Layer 4 of a small transformer language model trained on English Wikipedia (9 layers, counted from 0, width 64).
Take only the direct path to the model's output, skipping the later layers: a vector added to the residual stream pushes a token's score in proportion to its dot product with that token's output vector.

Output vectors of the tokens that the questions are about. A number n stands for (n - 500) times 0.0061.
"CEST": 556 511 533 303 484 482 501 491 504 606 630 475 276 741 658 495 553 495 503 550 476 355 564 470 423 610 633 517 501 471 525 355 558 659 487 323 527 455 404 529 595 348 524 414 181 277 628 517 549 521 609 658 495 518 749 547 468 541 586 406 430 296 508 446
".": 380 436 561 576 577 458 489 571 351 617 457 629 536 551 577 496 483 542 497 571 609 565 458 497 429 477 489 426 456 529 608 627 428 404 460 556 360 436 469 403 635 606 514 551 485 535 413 490 643 484 432 426 481 357 357 455 506 395 337 501 647 597 538 575
"rthropoda": 715 43 908 229 410 877 351 634 426 755 555 449 421 551 478 328 621 382 380 514 339 370 576 306 667 733 604 615 592 587 586 341 602 432 521 531 462 454 377 584 266 505 708 496 159 28 403 599 469 248 735 525 409 710 551 636 390 515 538 451 574 620 552 606
" agencies": 446 404 547 322 561 521 507 717 527 489 501 425 354 680 542 466 580 329 522 652 512 468 523 463 628 550 643 652 443 498 363 415 536 584 568 457 627 584 447 344 394 483 482 518 383 333 406 577 593 499 502 573 529 619 383 680 396 447 610 382 397 309 602 502
" whether": 415 474 632 406 330 525 614 760 517 401 499 659 341 616 482 477 577 540 325 600 420 478 550 490 438 526 580 542 631 517 535 534 501 453 559 490 440 449 558 510 534 537 442 461 350 188 486 539 517 617 551 665 439 594 470 420 345 583 672 430 348 513 512 396
"ly": 434 462 409 604 435 339 456 468 554 578 446 490 617 680 418 563 597 562 422 624 499 561 530 443 425 529 498 409 446 510 524 566 590 258 540 445 604 487 434 406 519 520 509 510 421 406 302 562 563 706 429 671 440 395 684 737 519 533 353 498 370 420 443 627
" eventually": 470 390 533 437 342 493 672 579 416 549 543 560 351 596 603 421 539 498 357 586 460 481 525 486 661 507 536 525 380 480 530 551 484 522 471 513 614 628 524 481 493 528 489 432 479 515 512 542 313 435 491 544 466 557 513 467 378 546 592 474 574 382 470 514
" than": 370 460 633 399 505 616 588 688 339 585 608 406 451 591 416 460 568 607 481 674 523 522 529 405 511 600 517 413 560 433 441 543 563 572 537 479 419 499 527 300 505 422 432 540 619 417 560 595 382 624 332 481 604 500 429 474 412 435 493 433 294 449 588 645
" information": 489 569 481 428 344 461 511 697 488 650 615 485 480 547 643 612 573 376 530 633 483 524 550 408 548 511 566 524 642 478 414 472 562 549 554 399 495 398 428 443 407 431 456 413 550 300 249 525 441 491 616 500 491 562 569 570 427 361 559 438 490 387 611 595
"°": 466 424 544 367 583 507 521 556 487 567 615 488 486 540 533 452 510 352 482 584 543 458 524 528 429 576 466 537 474 436 454 349 437 408 494 387 455 506 519 489 584 640 488 577 561 580 532 532 536 478 410 737 411 512 636 451 556 390 449 477 496 442 406 584
" voters": 493 496 676 372 576 429 557 620 570 543 611 399 400 521 576 387 585 442 454 638 487 483 510 535 436 566 559 479 506 542 353 424 435 543 593 406 466 434 520 367 373 319 508 525 307 502 534 624 529 608 476 649 422 555 510 516 367 595 588 494 578 456 582 397
"edited": 577 457 588 496 455 726 549 474 496 216 508 404 551 730 464 403 597 487 454 397 322 370 569 496 473 600 477 609 564 430 355 594 477 584 482 480 638 383 473 462 644 672 500 454 533 527 631 617 593 451 597 638 627 396 510 477 489 415 381 346 218 224 614 580
" most": 566 384 503 329 367 443 641 590 582 345 547 466 465 667 554 438 536 506 445 496 532 509 496 437 597 444 503 510 578 523 496 619 512 502 574 494 377 442 474 540 496 523 536 405 479 419 605 542 426 517 429 467 534 532 503 460 474 473 634 397 635 394 524 565
" males": 581 361 692 471 532 421 672 588 550 454 686 341 470 460 462 494 590 426 296 514 463 433 566 515 521 554 554 341 589 547 575 529 477 447 606 467 406 426 544 383 339 550 579 407 544 351 780 535 443 401 445 614 454 540 586 543 399 468 815 475 339 402 457 532
" award": 442 530 581 351 332 659 412 432 490 515 551 530 544 631 534 569 537 371 492 516 481 489 512 369 586 508 520 556 547 457 437 528 529 526 522 525 464 615 350 551 478 356 471 539 460 475 578 605 580 612 465 371 506 528 446 485 353 622 536 424 529 299 600 592
" MF": 496 551 547 453 405 596 520 531 483 386 590 555 570 590 548 566 469 407 374 425 470 416 514 478 457 480 483 689 479 427 485 460 463 553 525 519 508 474 411 615 547 502 522 579 478 463 587 443 377 572 538 495 448 484 611 457 404 544 647 404 525 444 486 479
" mph": 745 475 567 274 463 558 647 605 463 648 551 472 437 379 546 410 643 374 367 619 532 413 519 436 415 641 579 546 619 556 534 399 423 419 556 391 557 590 458 473 466 475 336 416 163 305 625 608 377 592 482 700 615 401 644 508 507 533 518 480 454 397 628 470
"==": 457 528 515 453 325 538 372 699 530 476 669 441 444 534 697 278 544 502 500 522 384 484 467 604 608 506 467 411 320 502 522 566 568 583 583 519 413 525 349 468 576 587 390 667 662 467 416 503 471 535 598 475 445 610 478 528 532 411 503 598 419 283 457 512
"called": 597 472 451 365 215 580 627 794 473 236 767 324 389 721 243 481 508 525 215 448 474 358 588 496 560 611 555 660 672 578 370 550 447 562 398 657 556 665 648 475 135 633 213 431 414 228 546 498 273 402 583 886 741 633 534 522 447 571 606 379 545 559 417 489
" rate": 423 630 568 341 428 535 600 552 524 619 561 446 552 701 585 398 530 453 324 546 580 483 498 496 608 532 607 431 645 407 391 406 511 509 520 370 442 486 361 336 549 405 450 558 564 410 675 659 394 462 474 618 569 414 501 555 389 381 709 557 436 385 479 473
" arms": 569 454 476 431 405 746 624 774 716 341 503 473 467 546 492 398 541 480 474 775 496 492 524 328 597 524 635 466 602 456 448 460 618 470 546 492 358 697 526 423 424 444 451 485 319 493 523 657 324 122 489 423 611 733 541 388 477 561 600 392 316 369 595 422
"apped": 474 427 580 477 424 813 700 517 423 357 498 432 409 499 559 300 733 501 392 507 397 418 503 522 469 574 561 678 330 353 497 515 394 532 473 469 538 420 402 509 589 385 382 428 463 503 657 754 484 559 496 703 643 452 672 448 488 454 431 509 254 396 715 561
" chassis": 607 570 411 289 392 641 578 528 540 586 479 449 382 499 457 471 589 450 471 620 448 466 502 352 601 557 563 620 604 480 452 557 380 479 526 271 570 559 328 588 415 548 226 533 385 390 664 568 439 477 496 619 673 583 535 611 506 446 649 417 440 380 604 484
" two": 581 526 435 408 441 553 649 612 581 457 593 505 556 522 529 476 523 515 493 481 549 526 506 465 472 438 471 380 485 445 485 619 478 521 597 537 477 450 425 539 325 469 498 437 550 441 604 536 460 521 398 468 524 492 422 468 437 508 622 461 621 517 509 411
"therapy": 560 411 667 503 468 568 528 408 577 452 582 423 332 723 527 370 485 367 300 579 498 446 505 619 680 579 658 536 677 474 525 213 651 431 473 321 587 698 422 526 445 523 561 481 368 281 467 439 453 447 639 632 517 637 428 522 488 468 507 488 308 300 678 574
"ic": 526 276 480 527 524 436 431 435 473 388 655 511 534 590 499 502 491 508 325 388 474 534 498 366 399 519 627 467 494 578 353 707 492 516 494 538 553 536 511 417 518 653 556 550 449 426 588 456 631 573 584 548 488 670 439 560 518 440 455 471 458 537 471 390
" income": 500 553 623 307 521 360 579 586 601 581 522 480 558 675 577 364 768 452 499 625 472 449 481 456 539 526 536 504 571 469 437 393 571 338 481 372 580 437 444 452 535 367 656 354 485 401 549 612 565 423 491 446 560 476 493 536 352 370 641 591 342 284 671 560
" to": 417 516 398 586 437 418 620 572 497 567 422 554 439 619 565 428 582 541 444 474 588 573 523 514 492 462 488 494 469 612 530 581 561 385 467 433 438 486 606 556 510 534 508 573 570 522 390 483 508 551 350 460 469 480 420 462 462 461 391 460 604 456 586 438
" advocate": 469 481 604 371 361 567 542 484 462 415 517 535 430 652 505 492 556 433 429 489 436 474 511 535 664 519 553 511 517 494 493 538 599 577 563 470 529 678 622 418 475 385 513 464 416 358 475 607 623 439 508 576 426 560 456 577 352 468 476 428 375 441 574 535
"Background": 501 519 587 435 483 671 545 649 584 382 526 345 409 488 455 597 517 469 378 677 342 370 523 538 425 589 438 437 487 548 303 638 593 604 605 536 685 544 290 430 421 406 475 357 538 502 492 481 599 619 671 602 440 630 518 501 450 578 536 428 393 368 429 426

Output weights of attention head 1. The head adds the sum of these rows, row i times number i of z. A number n stands for (n - 500) times 0.0011.
o0: 479 513 362 423 654 704 344 532 641 473 569 423 489 422 538 539 551 495 646 373 655 281 596 442 156 450 441 397 636 453 450 539 578 618 481 394 512 584 530 494 534 563 561 555 509 485 450 600 538 575 758 329 493 406 685 379 647 492 496 573 355 479 521 281
o1: 721 600 404 485 405 617 339 420 575 514 337 405 488 386 355 508 426 496 398 484 417 384 575 421 425 436 604 622 649 504 418 411 476 495 372 409 713 700 558 713 693 641 261 628 528 485 499 526 580 245 552 389 592 478 381 421 481 685 393 645 459 505 488 744
o2: 343 348 460 448 433 459 627 502 409 456 543 526 525 695 519 450 637 594 360 503 696 742 246 392 638 453 561 403 428 628 603 834 505 349 514 610 306 591 544 387 495 533 529 481 630 471 568 556 413 650 286 300 521 697 555 343 406 435 506 476 424 491 556 347
o3: 561 493 633 591 750 618 743 381 466 347 520 481 387 576 276 570 424 682 380 375 284 177 304 534 811 361 453 559 409 184 594 474 568 503 452 574 576 592 552 483 542 583 365 575 631 707 645 404 381 296 235 476 501 599 584 601 324 691 499 376 615 468 409 625
o4: 547 569 583 513 189 319 669 505 633 389 541 458 537 661 586 486 510 460 413 433 356 744 477 465 721 360 557 551 479 571 634 628 558 563 354 658 700 423 455 452 283 484 446 395 471 272 510 505 485 541 454 627 516 550 509 479 410 460 498 468 524 433 463 437
o5: 384 598 399 348 428 484 658 415 622 475 520 771 513 571 525 271 698 396 355 497 653 730 684 498 401 557 551 710 526 487 642 505 600 166 483 541 491 569 458 434 594 494 574 467 531 225 494 649 365 606 332 570 487 499 545 364 435 539 384 422 221 598 521 511
o6: 492 536 650 611 533 453 322 553 436 238 534 475 349 208 592 520 369 586 522 447 407 546 529 772 307 511 364 764 404 405 581 358 429 472 395 609 548 326 671 573 224 310 400 402 562 670 428 354 356 323 568 818 486 495 462 735 783 683 501 457 590 661 652 666
o7: 716 378 541 361 531 407 531 454 613 795 479 418 635 353 350 615 489 474 328 439 479 545 508 556 670 472 801 591 721 460 524 374 519 467 323 149 602 560 375 490 383 475 357 457 414 398 600 467 624 250 525 495 614 488 370 598 519 508 462 628 488 461 401 711
o8: 248 279 486 762 623 321 454 658 595 441 648 604 172 609 603 617 512 449 615 670 563 337 585 687 353 393 485 246 418 447 567 543 501 591 538 584 540 528 697 252 331 713 455 533 722 521 319 403 345 434 569 345 630 379 455 395 863 510 733 561 283 504 269 421
o9: 492 429 378 432 341 507 179 472 459 399 417 639 503 564 524 549 376 227 586 583 390 617 566 677 512 591 562 552 648 594 327 330 483 714 806 309 540 664 503 658 573 422 503 462 401 551 220 561 731 360 688 336 479 590 326 557 513 396 468 659 605 430 519 423
o10: 513 570 590 411 374 341 332 694 333 539 443 405 607 496 549 527 546 576 500 589 683 508 784 277 363 573 411 461 466 618 345 512 485 645 365 718 490 376 415 436 593 520 569 692 676 636 492 449 567 425 673 287 606 167 288 501 314 569 474 479 672 731 612 537
o11: 448 436 620 471 660 316 463 632 483 826 624 661 454 370 630 388 628 621 260 720 713 605 704 647 338 506 571 396 611 606 474 380 381 346 480 535 374 432 484 331 581 667 512 482 465 462 410 434 500 324 528 507 670 228 306 389 508 522 499 445 339 600 605 624
o12: 344 427 361 553 787 234 576 515 427 416 564 540 450 507 634 651 609 461 343 504 695 867 484 612 508 417 278 628 445 584 584 788 497 278 525 595 479 543 445 284 439 454 439 393 468 423 781 445 578 487 572 458 348 522 685 496 581 306 289 375 389 619 429 632
o13: 497 563 551 367 417 649 419 567 674 646 556 486 480 440 573 343 499 618 533 457 651 325 592 478 316 532 588 172 751 663 446 385 458 665 397 464 443 420 602 490 470 528 461 335 539 431 231 470 661 401 707 453 598 417 418 488 654 478 588 590 345 524 783 318
o14: 525 598 354 541 592 560 287 387 522 637 353 563 467 415 409 428 447 297 734 432 371 549 442 525 490 576 455 573 449 377 346 346 604 412 604 286 454 549 499 609 755 506 400 465 393 477 573 703 641 550 508 726 537 731 376 500 875 503 323 533 360 219 575 715
o15: 285 226 470 416 531 735 660 397 567 660 549 803 573 390 458 509 415 653 494 376 624 672 270 577 575 328 476 580 599 445 607 563 430 168 523 328 181 482 520 564 318 275 494 370 330 453 620 656 650 301 445 620 431 822 629 574 596 433 414 621 420 536 591 507
o16: 578 545 446 592 529 426 166 591 496 575 390 389 561 352 605 633 504 496 632 717 236 390 244 546 499 505 459 559 471 585 257 47 502 635 566 559 453 384 543 711 381 416 444 582 495 744 384 489 523 342 651 453 621 533 381 580 553 662 564 760 674 506 492 471
o17: 657 663 227 269 247 343 438 606 532 683 420 307 804 495 557 472 677 378 289 618 503 843 502 152 626 666 921 662 604 984 317 486 528 478 343 350 395 520 234 573 307 326 581 432 341 317 560 476 698 621 572 440 567 487 349 379 377 381 574 649 611 484 669 341
o18: 491 523 248 452 502 503 327 356 515 423 623 287 511 625 426 538 597 316 548 466 441 614 205 392 875 499 811 320 606 721 390 529 469 703 508 486 612 743 477 461 419 671 341 507 573 502 419 402 659 587 665 80 660 706 222 385 615 432 585 664 585 260 517 407
o19: 468 546 442 328 412 722 195 466 388 426 396 634 487 479 562 292 320 226 542 376 541 626 651 647 223 692 344 514 770 643 436 418 450 654 651 463 645 450 602 609 656 454 509 387 521 550 388 419 709 504 633 548 242 450 604 592 633 378 413 537 475 539 658 554
o20: 304 418 589 351 467 481 314 631 210 361 588 847 287 582 560 389 449 262 463 496 640 721 539 705 262 717 382 442 431 428 617 551 508 592 722 568 468 606 700 422 586 442 524 433 457 435 285 730 602 527 495 540 365 532 498 692 597 482 406 494 474 419 646 487
o21: 611 619 517 450 415 454 427 294 603 388 424 353 659 495 594 666 655 740 520 503 462 445 566 450 437 477 503 811 497 547 457 597 460 711 409 544 491 412 286 587 461 350 513 604 411 429 573 366 389 470 723 425 456 526 452 564 278 495 524 412 459 644 421 525
o22: 455 592 506 687 619 637 463 450 454 519 553 388 464 459 538 605 535 623 570 491 403 222 238 576 596 576 618 450 227 372 431 317 555 384 457 662 470 609 546 567 496 577 528 535 433 677 460 363 192 497 508 504 628 692 409 468 587 679 535 476 584 422 561 394
o23: 586 345 618 402 446 673 625 361 342 642 529 602 527 471 354 660 264 721 492 377 581 476 474 491 767 563 661 480 621 347 655 519 474 571 155 325 443 454 503 461 366 335 525 599 224 549 577 527 570 429 436 408 448 479 538 638 469 613 367 510 775 386 544 417
o24: 370 620 769 484 791 338 393 368 416 559 556 452 444 377 716 672 428 341 798 430 501 427 484 748 489 720 181 509 110 302 507 643 473 684 627 552 601 379 340 512 671 474 412 390 510 550 516 511 477 417 588 540 500 618 593 497 630 595 463 324 510 215 367 507
o25: 497 458 531 327 490 340 382 476 442 435 503 733 504 331 339 451 376 362 505 391 672 604 866 575 426 641 658 475 656 315 586 453 450 517 348 370 659 605 675 489 524 573 355 486 523 397 446 559 693 407 588 517 525 333 489 545 624 470 360 497 443 625 464 713
o26: 648 365 555 234 556 277 627 406 450 742 648 492 504 317 442 523 355 594 325 478 793 471 717 635 560 329 507 555 649 498 687 439 466 479 372 307 637 385 661 403 377 647 522 581 379 481 670 508 550 456 357 570 305 336 637 356 627 410 625 631 465 496 525 611
o27: 669 557 519 580 422 349 481 426 674 393 530 382 480 498 445 441 416 450 334 416 311 649 446 461 735 553 689 570 463 543 533 576 488 562 306 471 831 626 508 499 355 639 326 593 563 439 533 322 508 520 466 616 372 661 448 469 492 471 502 425 475 360 432 578
o28: 609 464 403 577 678 403 343 566 593 349 416 351 584 313 416 489 456 619 520 417 485 253 667 490 485 462 438 535 586 510 432 517 605 530 452 515 585 516 615 517 495 539 462 484 633 543 433 464 474 472 609 513 453 330 584 576 566 580 414 477 474 742 328 605
o29: 559 650 196 382 462 388 611 580 553 581 477 411 788 643 535 495 609 341 329 620 509 620 388 214 728 457 672 597 668 775 318 514 514 296 726 375 221 623 276 473 515 448 514 475 394 438 558 581 641 684 457 381 470 609 603 365 333 258 502 582 549 629 451 368
o30: 283 535 476 257 564 594 322 434 346 560 437 630 454 434 645 511 507 238 739 452 600 501 733 718 196 641 510 372 596 676 437 390 543 697 636 260 527 335 560 412 445 390 699 328 432 493 343 470 643 802 626 534 399 469 668 529 798 400 599 582 366 317 576 468
o31: 372 360 613 425 744 342 455 587 411 589 547 590 214 694 463 728 526 347 447 659 466 453 614 769 564 396 635 379 480 214 598 452 495 703 755 241 563 792 451 293 584 597 230 692 409 773 383 560 572 392 585 135 515 463 423 598 217 472 528 477 511 401 489 534

Each question shows a token from some text and the vector z that the head gathered there. A number n stands for (n - 500) times 0.0052.

" Chicago": 640 602 445 448 497 575 318 339 457 497 531 355 483 466 522 272 416 430 441 608 518 480 418 435 558 585 537 424 401 481 585 583
Which two tokens does it push up most, strongest first? "edited", "CEST"

"en": 504 518 524 487 464 563 434 585 411 512 464 558 507 541 513 627 443 555 518 414 456 467 479 589 576 442 512 382 404 546 442 469
Pushed up most: "rthropoda"

" for": 479 404 633 462 577 492 463 373 473 482 605 495 618 525 391 565 376 542 531 476 597 461 402 541 582 473 497 438 373 515 500 495
Pushed down most: "therapy"

"et": 398 451 745 541 612 642 429 421 455 397 495 454 523 455 353 465 392 477 497 460 558 426 446 526 494 484 520 604 434 518 368 389
Pushed down most: "CEST"

"e": 518 529 561 534 504 565 432 571 416 486 444 470 487 526 494 649 436 537 515 376 403 485 505 607 544 380 476 416 368 543 398 428
Pushed up most: " arms"

" after": 469 346 669 386 582 587 492 415 409 445 539 515 634 472 436 491 327 655 450 505 664 440 415 489 561 464 471 402 371 502 566 342
Pushed down most: "therapy"

"6": 521 505 536 453 541 620 354 473 475 450 418 548 550 429 544 427 530 605 494 436 441 504 433 440 544 447 613 431 387 632 501 462
Pushed up most: " income"

" he": 436 403 788 539 632 681 512 310 493 438 295 375 571 503 476 545 430 464 463 502 630 462 547 414 503 372 509 504 414 505 480 332
Pushed down most: "rthropoda"

" Paul": 632 587 339 635 463 381 518 354 539 590 390 323 447 429 520 435 565 226 597 521 530 353 594 588 573 565 583 573 588 393 480 560
Pushed down most: " income"

"au": 486 504 569 377 616 584 363 485 340 414 578 465 678 457 554 435 361 486 393 547 582 368 302 626 556 676 577 556 505 604 396 395
Which two tokens does it push up most, strongest first? "ly", " mph"

" Hebrew": 513 512 530 295 581 375 484 431 397 628 648 452 588 567 604 416 539 633 537 626 479 491 426 490 642 545 385 470 467 602 460 436
Which two tokens does it push up most, strongest first? " information", " award"

"k": 461 535 562 307 528 556 401 289 439 629 641 453 477 423 519 329 519 467 461 654 665 452 451 400 543 598 484 493 464 508 550 510
Pushed up most: "=="

",": 508 478 552 426 642 621 471 381 440 458 511 335 579 387 473 403 506 638 447 412 501 545 451 445 582 457 502 451 433 602 517 341
Pushed down most: "therapy"

" South": 512 566 494 451 551 515 475 543 363 517 534 480 427 517 503 454 546 628 510 549 493 506 453 528 443 501 547 503 367 535 559 512
Pushed up most: "rthropoda"

"ion": 457 427 588 475 503 601 484 451 519 564 450 574 527 523 475 495 454 528 653 497 542 447 554 437 493 500 512 432 397 539 594 595
Pushed up most: " agencies"

"rated": 476 485 659 407 542 619 404 340 415 534 633 521 590 465 468 447 476 631 522 542 576 410 457 417 489 460 456 460 449 598 502 398
Pushed up most: " to"

" the": 499 488 635 525 668 443 380 512 388 451 596 333 581 438 398 495 393 664 584 442 477 492 393 660 456 448 510 515 370 617 417 508
Pushed down most: "°"

"ed": 568 423 656 329 594 448 353 270 538 536 561 469 652 467 388 452 463 608 592 571 557 460 417 375 491 419 563 523 494 611 575 464
Pushed up most: "ic"

"arm": 451 435 618 403 532 478 412 455 457 599 535 502 542 410 531 486 490 605 616 524 590 388 486 506 607 484 558 578 354 579 528 587
Pushed up most: " agencies"

" founded": 477 435 638 460 615 548 401 306 476 519 562 402 608 401 360 380 462 610 378 518 502 487 432 479 426 451 447 528 438 641 392 426
Pushed down most: "therapy"

" or": 339 445 756 443 702 664 463 344 442 345 555 517 667 448 311 372 404 589 578 507 491 435 439 353 307 455 574 624 565 662 392 261
Pushed down most: "CEST"

"-": 485 417 526 479 538 640 578 345 521 519 410 534 594 505 506 479 430 428 505 523 546 501 596 385 585 483 492 408 399 455 618 498
Pushed up most: "apped"

"bell": 428 483 637 484 520 535 479 476 538 519 480 549 609 418 473 576 449 441 520 430 478 415 523 499 533 433 519 551 431 481 357 486
Pushed up most: " eventually"

" ": 545 522 495 624 474 521 448 323 482 436 304 351 392 381 523 453 436 277 474 524 519 426 614 524 543 412 650 678 394 443 468 508
Pushed down most: " information"

"g": 471 499 541 477 541 508 447 393 619 544 399 395 512 539 484 514 388 356 518 657 643 251 389 616 452 561 631 630 438 382 535 570
Pushed up most: " advocate"

" Party": 513 430 624 393 533 442 450 329 533 618 461 495 559 522 472 504 509 579 660 487 600 380 570 487 502 428 499 486 433 532 578 549
Pushed up most: "=="

" in": 547 420 697 384 562 389 397 323 553 527 572 399 625 485 410 613 417 569 568 471 573 458 470 541 455 411 536 467 367 567 528 572
Pushed down most: "edited"

" and": 552 518 537 439 555 611 407 412 501 436 388 456 580 436 586 334 442 485 397 540 501 483 432 418 591 508 574 466 466 556 547 455
Pushed up most: "ly"

" participate": 530 422 736 392 612 435 375 307 548 549 527 358 626 450 449 654 401 563 562 488 630 409 490 544 443 398 562 484 289 584 552 584
Pushed down most: "edited"

" at": 470 443 649 362 609 473 407 349 437 540 593 388 590 459 442 388 449 653 472 557 536 386 401 466 508 473 466 522 426 645 439 420
Pushed down most: "therapy"

" represented": 487 436 682 462 572 427 425 326 452 395 554 367 669 444 396 511 453 583 547 435 451 435 430 473 493 422 546 476 510 658 509 402
Which two tokens does it push up most, strongest first? " most", " two"

" Hol": 527 512 586 374 588 560 376 339 336 385 567 295 498 475 625 386 444 351 401 615 633 318 385 567 710 632 431 592 524 424 536 348
Which two tokens does it push up most, strongest first? "edited", "apped"

" Ki": 527 672 533 592 404 384 497 376 422 629 509 242 269 378 534 454 556 251 366 652 607 441 595 631 610 530 516 528 442 321 477 522
Pushed down most: " income"

" continu": 449 394 767 450 648 556 384 339 565 580 407 490 527 571 311 680 418 631 545 415 613 443 536 488 282 385 524 523 391 627 430 519
Pushed down most: "edited"

" period": 535 305 607 301 539 509 387 383 465 476 589 554 608 476 426 567 358 596 415 450 635 420 365 515 616 498 572 365 298 560 594 489
Pushed down most: "called"

"And": 534 535 470 634 459 542 457 317 492 446 293 383 381 367 533 429 418 232 446 537 554 406 617 526 554 449 665 706 398 406 466 539
Pushed down most: " information"

" Advance": 546 566 473 469 598 448 425 432 450 498 604 433 573 508 557 474 440 493 488 556 422 488 456 569 489 510 486 427 407 507 487 551
Which two tokens does it push up most, strongest first? " award", "edited"

" rest": 523 500 633 464 530 458 413 430 530 571 442 382 538 463 478 542 486 545 601 443 499 472 519 475 419 413 470 501 372 585 487 593
Pushed up most: " arms"

" Wales": 500 549 534 455 580 589 462 540 399 485 530 517 467 522 490 414 489 602 497 547 527 499 407 514 484 545 575 480 367 521 595 518
Pushed up most: " mph"

"in": 600 624 439 525 488 662 289 542 332 458 439 418 444 432 542 432 379 468 446 499 466 540 409 611 495 622 557 466 411 564 484 580
Pushed down most: "=="